Layer 3 of a small transformer language model trained on English Wikipedia (9 layers, counted from 0, width 128). Numbers have three digits each and are written without spaces.
Take only the direct path to the model's output, skipping the later layers: a vector added to the residual stream pushes a token's score in proportion to its dot product with that token's output vector.

Output vectors of the tokens that the questions are about. A number n stands for (n - 500) times 0.0033.
"to": 805413465675302671343098415466577549527548518652760217620364440554652584340744533313573574413312706510601683790549679550171450526432385262637889205536210486375211672432455462583471928370619600423550517367540567470543296529706762741517902422490448726706456419404425609245675518470475495382709653231733305443634210350086650420100390384745545475460443611236663496285407307619680430523528
"r": 555307444490169548536408345446259688595455498679366478465534278503292724518512526294229572451678661490582391339508495313669274611552518406555617280363355482521466661617700327560518394346314601732503433785618500332550406331588740326302512335569662524672479285419399596677664611234608534551674450441699793415729486611753425411470368450235361448400619685428716623397523600715679627459502
"all": 521630599459690407418546335425467661624679479724441317439806585589682424418282451440393404491591600479500540412434546514519683229493219385492371211444321637287355683402616314408451473390453548899546570775722454532417356614347505310225267667559441539509359393410538405560625519530666291582584262460464640221669629690562611415483507701648487416377347695543526692438871559460220853648365
",": 321508471459613469299543649452373520467550471379254541335649535437464610522683610581474565590360337384399539539491402497597445490592544463530597675449494509470564359500349573436500486434437489633500620521435291476394612619334557661594678561491479386424590596360374535582629603660448583559394585407621571317684497485381397647627541423534515468488687443586436382436492485558450414365580
" D": 657550494496476618532557528442573476728595531458441442448463584439569575435440585688403380670451445593412555364480390511533618422543659543310335532560567275538527499514507605472572509573588534313518580406734584634565573435418568567497387507520458373599394558513600513514588462529460502540423530420414426367514289436479636542580384494578423622423511423469403546319486410312443576399512
"+": 408440435674515288548561546508535556344586599542488514527788381713323436275641334460886375715534295655484634511408560358491349647447472267591502595625771510381295460833401282495507263464430589669321377384338467398675369507555374752654549583521664606485433688614336476291348538630404543272365561703532358345449158352611449600472675652582719537391617558507435616556616308376532480484535
"ph": 379210604522597732395772492789598706559668703386471648465321434629507446814600230223540729407243569616293714924552760526731670549435245356194686265414492281564635539707445487526582662539319527812586201554223755654422150766235579377385503658748516572407348301460340749537405556487506361405657405747779261776249368525733457676291239548700616195465660336487471320645329353237284534239236
"ern": 564562795705637585509390262300214416803351616588253372840746767575123492459417638399378533296619530579704652585298514122318580447452478269706545310368498219668478664529715289624580409478460590685565455477560366399301780179592401412765665803321334742472315512756522352665595529428244643344710410414442795357487599655589631473539506446166845346274514224515576633492630677290487497422314
"om": 513566461727574710440716256353661625698434689554543571306673530532588415558513277340579483390446781534548384362348436496752281597517301559656469345448500376518303642545652321372312625372594308668504488643640657664505741423487318468465523533462531448225378500274483378303787569431457529162538399732515231569619745581383640444442573340364753344465574543388301333358733538778882298613364
" A": 598527461660456520537452637405519476631555481466433524546402598424647557409516622569543376560490551523494363419474397332506374390556559563323342532477446405686546648537512619509659573486411446362547511479609493590499598380440599549581345394382399418564504706518499521433674627531416517636522617491440420375440281474578640528484446462544599628301511459516453581481450515401530523272466
"at": 331622661515542461384583414593618681687663597586414359481345437670447598599513520361541554542639678337433318237431623691552323583541597292513447370604547734534740410286437282412572278292388568604403189310587654614606440379307521262322665349662526328509291557409742368433592381649522474454804559399793355635471586587492328651289542531493641434501459473375322562420485521681719572665542
" L": 508490490500495548553605551485490488757500505526498607446462522459635545406460523519405387503477498623463495465460428450547741425538605576490378449589560356537508564480554604517515526593490523380611493461595445653574464510385567664392400442400437328503408576592607522571526577407592551570416446344377452330598191366654656519551453408579436554383552445574442525570351462308388665353556
"an": 435337276504565556436587382392630601656474530762414448424527425605454688642338451693185452603488528277572321464625442586386362547556418739624484493367480608422648707364641287349508378607319437717217607629630596514623549535577266300317772180722424497691347393247505460580509713561664520682612181510511501569350633530441595564387519590556654615612361394423389497651435627274451667414432
"^": 545459401391375394412454731333239537404394720565651449685390482596549451277478552669549424344492471534535196453453461577527511585467821534612767586756639324356541414509661515753333585398385345873550482236331629363590478499134165651677599548583475400470646568295418659598432467576335552353561644591641371546389313491487491523494707590438478336299633751558600292482588486512424523585552
"ount": 348617592146626636661323498724243619510559410615581450517488344644348836502612301306321441625484411217754760489576637489505618370415304394517224321774690724547429502772709200510643473548564343814627295558419547794632423479499421346336657591650548493408497418460358304404208361131411685307459178459615379568699724474286478790550563722691444548508484363319778503429520574538380665370510
" v": 522574424488473546570447523432438560462441565427735558476616523476465553450618438358573381529354429429340554588604533440662487462529551417473486508636622298468507567517458598531590456656527385375510450489487346663379702650522596418481529505510500497578514653562479665460588405448387678482409538517528292410507390630606474551490624429441423612433393428492337505425547502470512379519379
" pro": 463464540464479470572407532421433450539456395399550697543328585511500536510535592392640387540403408420320433627580485499388438437502510537406466384564629508354487521568448622390462302523628464413336478471592387779489613701619638546639522451558414429548515648635395527648630412510524626526416667456556480352527499591598424489507431408367491547486374545597529453611598519485435377553364
"5": 532490400459354487646630612516655545313420453386477355375579437425542484563646623377523412556622606686540557442521463561441474615484552630514442453398567665712355361584454493517455628402408343744487441505373532344331331336536340400677456629454638554329665514631622376440281499627586338532348581633312684312367317590552498609487618529526508612617625356431683484651493350512458480334679
"&": 263152450614410684538673508535474269536552366595470563288690508430451361258238603687691450488543385564614469290555521741438599539423650416440505589666465470455217402638286120679474315298564793582389518053526612409361533373465325544583678843565399475811692261586345367314365505421544649502635629635241642429638315619528502441708674541398357647663782584156445425469925609587604446419795
"et": 432433392536414485424456493595788525511660747549563583425585555693440673465476537497551501450608737362476517328436466732571331573533642282527484334547344544859619235335623305292307171754669292680472397381370591308471477710479273570480596501576451311472588451556214455398519556514691349380914411394432318660389770299443670485668505719538377428282462642540510348529465233458742626658581
"ight": 331702588633525482765664274453702415482773739544309283682530637446536330234646717357192728582453361497243253617410641833324547166439539505529240549515340503738560383478357103450487672547305407521492367338305403762452417631631462395416534363601414345574445533629627284487316431507487425317649277633387605890492638715482711403501817652601754353668328433687928201560366487920280209732463
"a": 556561466554477520371417553513619425666590629435283344603367466408582549574600597581490517490457523274880287549500668643547486607579370565388535403443358816486559560676439253390500438323577407543656540435676622397572356503424228226348514371406595548572449561377527592609700724442466539487587556442592431486425702454415534567355500507556338628510353383525331500506539423525571480341648
"oll": 403495510453599505611389186786491478561374580611550418557742325714483589175358426392603260646541359246519348238511430661520564351450597357600402413499659613804258474719637233411401541366354620688550432575576381650617489387411385304390515582586272800822666391373857345370488516213776591368571323405396812430604444829439630528318559613554343524277555581613433774294478638660330573623517
"ool": 363434500525494619350442423494453690657200242421552362461605538611602646476382319369649831471632316319779337166501532665386610328422403555247531396538314625772499778755485202422425376318723526612495764100513443445594624578645545354446749526332528598227571417685768172549706426194796503583688193843436372527400403550785416365715362793633676627237368347453683633536559560369341432516632
"%": 553259320743174465516380526576542594327487639318682249240656207752539371592518419412478694419773511469255396707603581545265284620410559302253429675669685607584678284709455431682293590531518492936314504311601394358528639378490346856596356666285495619300636657619455760460286371455360593830479651715717357393535510893542507298337474743398617575577566318274402367576515436348377688510356
"over": 471462374566385381538769385737402490618389525600319623417435567446126226283348444269794795726403541027605742406411450766320433676457431640307062140628511688521518687426466351360540337214513431715609662706466660683702481582537461428525471453376564510607539534660213666513580827597467296490635462625354613536556702624512395423531132710571522436436705585306663775583559320612221500440462
"ell": 601552431455501440397480313265235502706751356499559570579717586622635484417688485427542521191540519663639417457355569630592537433489314159548470370752526617512441431337636315444485397322337577882397423522432644526380536644225255353353767523498400601430739337641771304485608667475763514553869151327477611334382603443532721414523551315432536378160399467670431711849493664652583343418573
"~": 461375564631311350396358685315483483362576279563599607584641615657341432389653357540534407468466428458671483648418461649357420465387557465488663469486706740402483443454291410538547802327590564519554614333258618346546265417689360523692636673305475698446613692594368438318270444601413440436574402433533454596364377512469520454501504513547509416593565640486518427865654640461545458535590

Output weights of attention head 3. The head adds the sum of these rows, row i times number i of z. A number n stands for (n - 500) times 0.0011.
o0: 581611392296507427397503486518523603602439464495505643519367367403352596430376637526490439705469423418607432424481524494655530377433623622513429585453515546699436438581455480498341522558418420367507730597633559572488419578666493423577625368447437476639537337442594458682441563725515355480584498601200508495570416416606394632440285675478561701431583461426731401476301400521551533404612
o1: 606397359422619519524497684543487581685448439532504509490266639419652516483319672564397493490550587822471502332495553472508660351469626519521555483601345353503323482665382345470462419501508651529549575505459431625424465409261469790426349585455419506482327427565709583643564552516579516666321433409515648589433499505565457500530501419513494573516473414535351573449517478319580478504524
o2: 580367486488393555432549613536710439539447641403585489351424636198447450534248351549493587588486603426525664321452319587695563500610606491396438553643455452481565415591511523563493524488728391590434524571565505391410670332585421486500480548673501444497602367311508478372588276503343557551488525367539398566449490573321431389562545655521617424620599561380585267416430509590423541625683
o3: 693413495475486437242373476476453492461561460480569135649415375597677601532603471589411463365554521487568440519571624497575514392460468631422481507564484484712444697554566353502582617522640459619577559561591557434383693357474426303412459668371717512614473647607767519301570549356270383462634527413510465625539453461652630448476488648524622450406614294278538461544510332442364453343527
o4: 386649448375708691479462474492602646654545506465388412588575380538477343540536391332701562502491506359382288614532604521600564250511484441368619435581483660572555413477399483505596334383554390413307433378543464511571377416401589429464506482552364507562600420468720467286644459428557470601575461506540512584371442678593460658412596639654584816597355455443313630503451518559715412559590
o5: 458396575518568497543509336660608347706649487515448507449633576415608299636499519536518573305663304630600272397326356461517645584536508464404459560576398421505516539463647578566444404482577699429491458260443316553483398509580695567446487600374542316639488397656424468508638602410653420573603403451488707362494460349451458399543365668448413479607774421363532520586570555537531666342679
o6: 479583587536330469625483522431578542672504474527505441514608523369482654545403641503548460604486508560524498766472476560385632474432362736264645513645473598369556579564427516576604466423475602418437363274483471445421453482672658455658460427557525394561412343561579492551297434535434399593542407340426547587412358525544534584617472541522313443400302510672547512546510387462251486509663
o7: 726374465541634517532418400427405587317532442429343461447466735450489568523644389488608657469311300606432631631487613622593441477511437443445457474348526497504406499567620550520390597512515359557657469644550486494421400368521385406394457516496516405504653457296600523653600474521546390394694426446586630308426403723587584362377553637379336476688446541856553725615345412481479375420478
o8: 465532503570528485569586564558487518529477478481471617669489638494459356478436765525398477423316507336644386415663473462604437446454438246281541465454529474664699529451510555506618517431361582612372343533536458404245525437392473510757524557657406412455541355471508520580608439294497689516410769495406694528514305665610353485441546389270469539323587415486537392419525591731486658517438
o9: 435446368459607379506416556528593500326521424640546522462620614484646407532595499759499650485617447358369269436562515676305549483537483626459473634435481576409514767201518243507312480624529490602456574546385559348480456577652340437571377622521456350272443433558537475501414370565466377532548457604636596498441746613631461450479458318523654365519409454481543378541489705677648503522555
o10: 458560650365716416315391614399609663610498557385542658633423542237567518522529495471589359482537361533532494543508430781385554508495471522473412457422568585536335453520423622312512418421519526343541545462431496463481572461538338574656493510358532360502571609603607547604550645743499595246563586396613421572474463564400488498483662432381621435591548500437449426500547445400404556637313
o11: 385598711415565624443386417543473485449710594646461585261450236514496461666644461506632442591407417656421570433420478403349449534433630585364569291468358553608539306614413353587292549319649587575458355591648414421561458384533482514734387635529287611433533482477495566523629417603413398609528376481500533376614458575530541487574430607419580506520620421440555612268506528592422559618404
o12: 472448597515427484479428439429544445307393485549591601532473677571361673479260648602573709550420475583610456538430549335297458415534470600432517223482480547501424421518492410572464449498579373412538505398450469543523679366457372488638594518336455504538669373649496354438543437592616635507689602436361578550235650447535411474513531537566545489474524380633646494544520582606630354496343
o13: 485652530615504563533561469466602578633611295685483572298566605460497645627539433515607316626486450483504580547330501529569445397541430447594531579442448373622471488572516436443555496550335526335554563598504648437429301385605570551674448599417503421554405601322457207458674492440579384474476576593428455573390463408566781461512541416560577422604538483428228324642605476426503463413508
o14: 500545499399488373436712468679526523499410651621589701412661320678534532617548361565476550421538535528453600693507299515360514480645607692613594583515462453644567545457463749350471608451368475790364499605530220527569524468360576531427411517379415449391579370498556414518457595282551556510462444363348567444613319460573501434513481599414637440464342503589548371717434494364375485469369
o15: 422369480453651551530556726308465654564636442487517522510331423444409570611594608639425503332350620623483476426360601397720376594500460518663680552510458596294625345391412609524364475484236512637563335434580586384390348578375546584435469564587442467582484416480512531455408555330604378547712479380513388641170579477412586499518435700474628526467634537586575405568441472509531416564343
o16: 432558540646488436225372407320302463416680510560438644504529559586548565367648502702556313546476380518549376484685331566457506587558604441446704643583509608535382543569514526589405443558362580648397639542228441462505409280502470521451517423643586690630378351624445465285549570437402528525645529429582497482423305451414468575531542450385650507438523644434658642538642641216492470497650
o17: 372440543579556495536538586549658517523457492494408679457455500310643550416393440440423352444503378475474518461624472435371604440493459448634295290523487585431463697599839379471616419629417489584366504731554447383677568650603289397608480437608415348558449582640473404425511611343524408503492364492401286461500522493564744571627490320580599623481507418560660658609447453623409554555529
o18: 555480474382236452476513688577481439492550705412643628546469497448477642508507441410442408448563597402501321407505397505443473557547559253604541491386333713633639553577323406453370654314416569413424441594353651603533420360486447375522394673386512544562645686525374470366649787579551364538534461441565631665442532432627367352440512462501357398431510651583489651582461524522604429373604
o19: 511541455616539673376399444483373397391601517608389516569372527546360418685313532481511476556710531377524632451474469379505507560645357461446418475611643661558659495437425450500410560570592427463342482576615649422651364468392466540392311385581607417646354285426447395682448608623465536555428596339521604526513604459671445404483477484367621544642581358534310607667389293438581636551506
o20: 408604444547407558472400592363488408413340470648618560500374420335751363433470318356531583478562629526623405535490496357514306272362320660616404579594470451555407699530507708488547537592396558634659387570768431453495520463782780582471382502391493569538547469506480539621527436703342430616449686474615441419476509514494505434307515427257567408464467653486415566540513539574662288492313
o21: 588418487390548496400618543519565432488445454400451555407814467311521388447472425499429339403042512444584579589467670460531575485572422564567550674434457614470576598610410229476571678368560498393649508362564447335494482534521443524414528395582390718610434623688421385466494518469531622630485460315531551409505411451362468436328574336545598572663558356477445576548645613630551621462516
o22: 451255518380415578658331542569322532412466678474583473435507452555339451591472628477622430468462556393431274556396438685496539405574443546438589519550442352721479552503598393525376341543374500588504453535359490568514438709700504643491508389567563412572558647527646618420437455557480524356640444305434301388519484629497580464576520354489405507447565498565359483508425460667639588579384
o23: 606501450500512455519480499527463452467625577365656240427674594525561649612508595556317386770522433522442491399533349478610474374479411464573438661390517278396371460213492590462522621606519424373338514416581552566591644410382432502744532542566296534651466648470570488491638426623413570543404456592485578368379308687533603629496611574251462632444420450543490760413683386602518302509442
o24: 551578692412489625411526375398445642520429603192716480506695412419616350549356514402645616651411514553546634502560467613680444389380545432472440585597508461459380635554614414558462592543237385248571477707381528567463510557406650390415503640626653563403383301697418447500540467420544410517435445299533475531522551370641474663596377501466541349516601485599428526446571568552604453629366
o25: 493357468589415546502519509467448662527308515402182622355528523422483472557574537483708519465640642543424436389361442447454592630472582371328591557445457429500659664568576671655394454531360571257543585593517262380598707395442373441571609406492598393635425664457520599497494519509531652714631666506633442401544524586479526462596366590567747545392378334408471509583561464346483442322409
o26: 392568506623590361350471637526406493471423532476252521533405389464576417634476457489575509625540659568581632626468376554406472483554547545547435425416443348452411564455384365567629632465443389448490443645282678186474337639380409515458506477549457377648681602383555558541385459448484435742575508517625566577539453539438455819461511466579288483479584436443602437534426559579667403361545
o27: 650673567544426413717491496456547600368546619421430578465532448423486464582537557721436540461465454557379496511528451418512305642659378506326227639439563448613614385436434521426582526578546678380469458543493305731256443590609552508374253371645550530399578479583395414384559606549358349557469564713486460559530582450409640477452427631645663561551485395490539585319371519465495414542386
o28: 395694476688509446502460499326432464609487478568496407677552509380402514602605507569440646625471564482475569315378651323485604463522322399589544582530461275548381351559411643440460705361295533626572537498447428224629701544560442402523406508461510344541642511701620598448632546674423408339582268478303528437658406307475588398396625466533620483445488736621486654414410543527513540523594
o29: 481490677585476531485436515578518509638501501511343318487443534493508540471463474733406516616404610340558423625492557809347355498518663463435397437394350569482481381567569461235464539384469521614548496579690700362546467487691500594468486455530511463539352448405439666565561526445589538559517498422524610522575670508234500618464186534481364570356410562456477742419585458417506521518332
o30: 576540397584526375477577487551483629673639561635472507577605528602313502567328499292612546371433531587501373562559426534523301381590546514578469514461365453304410565619511252595355701605640442554262516710438387495290683482606724569671595471525555566678511452396367480473305619501542549399585265582537331495516577465361330400365692769418550534458489379496363578485612589403554482614417
o31: 366429485529648563709577391438328665610589360544608419331348609576490603502468379414337480571516606395477522476493596465433515440374493445325324343459597414542703536350350616528396804360473643583532561571375774570311467392466637363540561409463548540581426449631705545490398540571559563534650468468449522427477521564450502487449513351454512360690448515226571440563567712556428661615364

Each question shows a token from some text and the vector z that the head gathered there. A number n stands for (n - 500) times 0.0055.

" F": 706683367523613537391674391622380635395604672421276604423380745534536329437549452355455508347355
Which three tokens does it push up most, strongest first? "ool", " L", "all"

",": 555477526471554495432509510538498501471463437561505472474421463500558473530572517435465559457496
Which of these tokens does it push up most? "at"

" of": 507505505476495463504476462528515514527516462487542491545457497459504487498491463470503480521503
Which of these tokens does it push up most? "~"

"le": 334739590371393615642637495664621529548442617418608842586425381538443258712480335660368576447561
Which of these tokens does it push down most? "to"

"pl": 532509490497511535510524487540463487494486462526532527546500514456518489541532471477477510511538
Which of these tokens does it push up most? "r"

"-": 423382635502447516564425592646443563707692490463669399504508445446490498519564492561551492393524
Which three tokens does it push up most, strongest first? "&", "~", "ern"

"ou": 645572541548522547533491396468516591430539403400506483399498437402471572511515463475537613403508
Which of these tokens does it push up most? " D"

"ing": 459496529485521447519536455503526495497496458498545525547485496509500495543507466447506491477507
Which of these tokens does it push down most? "%"

" ": 431530491526495420539543475519575505439464493519531532451508470481479534543576453454512527509476
Which of these tokens does it push down most? "&"

"ity": 522505470498525493495481478527510524522497492498523537510496516490518493513491480491484519501535
Which of these tokens does it push up most? "ool"

"2": 515532501471514446485487498551540505456455455505556494538514552459516463558512467431464487492517
Which two tokens does it push up most, strongest first? "^", "at"

" |": 421505503523489336570538498537593507384426522491516553409468460519449592551598395424526532523419
Which of these tokens does it push up most? " v"

"art": 539679450599464513462416488383506448527531504515486481513426435496484583599548489537382573423539
Which three tokens does it push up most, strongest first? " D", " L", " A"

"ure": 525471480502555504492503509521493462517496469487561541567452553496534516513497489469470539494527
Which of these tokens does it push up most? "oll"

"outh": 540513442570427598517458529435516533556603618505502511451502585376575379511732419492426458521687
Which of these tokens does it push down most? "a"

" Un": 517459483482516500486507493535535487508497511475504547538514521456503496521498466480481522497532
Which of these tokens does it push up most? "over"

"4": 502469542470620412581600437521449553452570465477547583589490501540433405520537573535473411460521
Which of these tokens does it push down most? "ern"

"ust": 675477383733577560495539671462469529518663292473558576610424700456483604446750504596498478465414
Which of these tokens does it push up most? " A"

"p": 526646453524611422585626557589479557521495617672552473568328545518571519611383391448556558271503
Which of these tokens does it push up most? "ell"

"0": 436536457557521333627634480636572667343553507493541612509519532530409365630448572441470395486482
Which two tokens does it push up most, strongest first? "ph", "all"

"3": 502479558471576390517527433460446540396530455437547518604485514512463418530562557510503435451491
Which of these tokens does it push up most? "ph"

" the": 578517544541507503523521465535473467495500547513474463538464531444482474458515467488527455449547
Which of these tokens does it push down most? "+"

"ich": 395586491510470535552496476589603589396451511556548442479444503507492639550532493450526385464468
Which of these tokens does it push up most? "^"

" C": 521494481568534468490494521499544499470434453515536569476505474452530506566506413484485529467578
Which of these tokens does it push down most? ","

"ug": 668477386726571562486531665465470532520661300483562584602426687456485612435739501591497487461422
Which two tokens does it push up most, strongest first? " A", "ern"

"al": 503490503510527462498498468488516488488487473495526515523494530498504483546492458452496505480515
Which of these tokens does it push up most? "to"

"a": 574450514717658500628702500472584518487486171580537503700545446644412293271644661457517787312238
Which two tokens does it push up most, strongest first? "a", "to"

"ap": 528454487508547519496505507513479477526493457478549544563450533517531508512504488464471541500527
Which of these tokens does it push up most? "oll"

"g": 275627574474609383496763237420312441512482809269671470420690479665716257876455818423699415319576
Which two tokens does it push up most, strongest first? "ph", "ell"

".": 508484499517514464512513467523528496520480471512525536511502515493504488540489481459516515476517
Which of these tokens does it push down most? "%"

"1": 539646645555621537318731514603393553568525570654481487620460692496406502544478455426486388324636
Which of these tokens does it push up most? "ell"

" p": 541512407481572435587500492544550523550514475534494509517467532552498527540505435551499497491562
Which two tokens does it push up most, strongest first? "ight", " pro"

"8": 501456583387506500399572496502544513432546497468527439579461479553547472557595426439518512494472
Which two tokens does it push up most, strongest first? "om", ","

"'s": 491531482400630449623391378429586496452379703519401438304416459554456400432486445556512519460509
Which of these tokens does it push down most? "r"

"ree": 503502490497510472493491486533544498481467456491522510533498527481505472546506483444485499498514
Which of these tokens does it push down most? " D"

"ivers": 536451462507518523461527556481449483495479520476535511585494552468531539509515485401505577488537
Which two tokens does it push up most, strongest first? "r", "oll"

"7": 526451509503451448461425456534520473535380468553576483505564446549476408568455496450462466491553
Which of these tokens does it push up most? "ount"

" A": 519482471491512482496501497514523506511496489503488516529506515476491491509510468481478522499518
Which of these tokens does it push up most? "over"

"orn": 540498524509519501490489501543533495488478456515525488531506522470509475553483491439472492504535
Which two tokens does it push up most, strongest first? "at", "^"

" Al": 550568615571390424452390508559581459489462654458489506437255453423472388498627450375411504363749
Which two tokens does it push up most, strongest first? "ool", "^"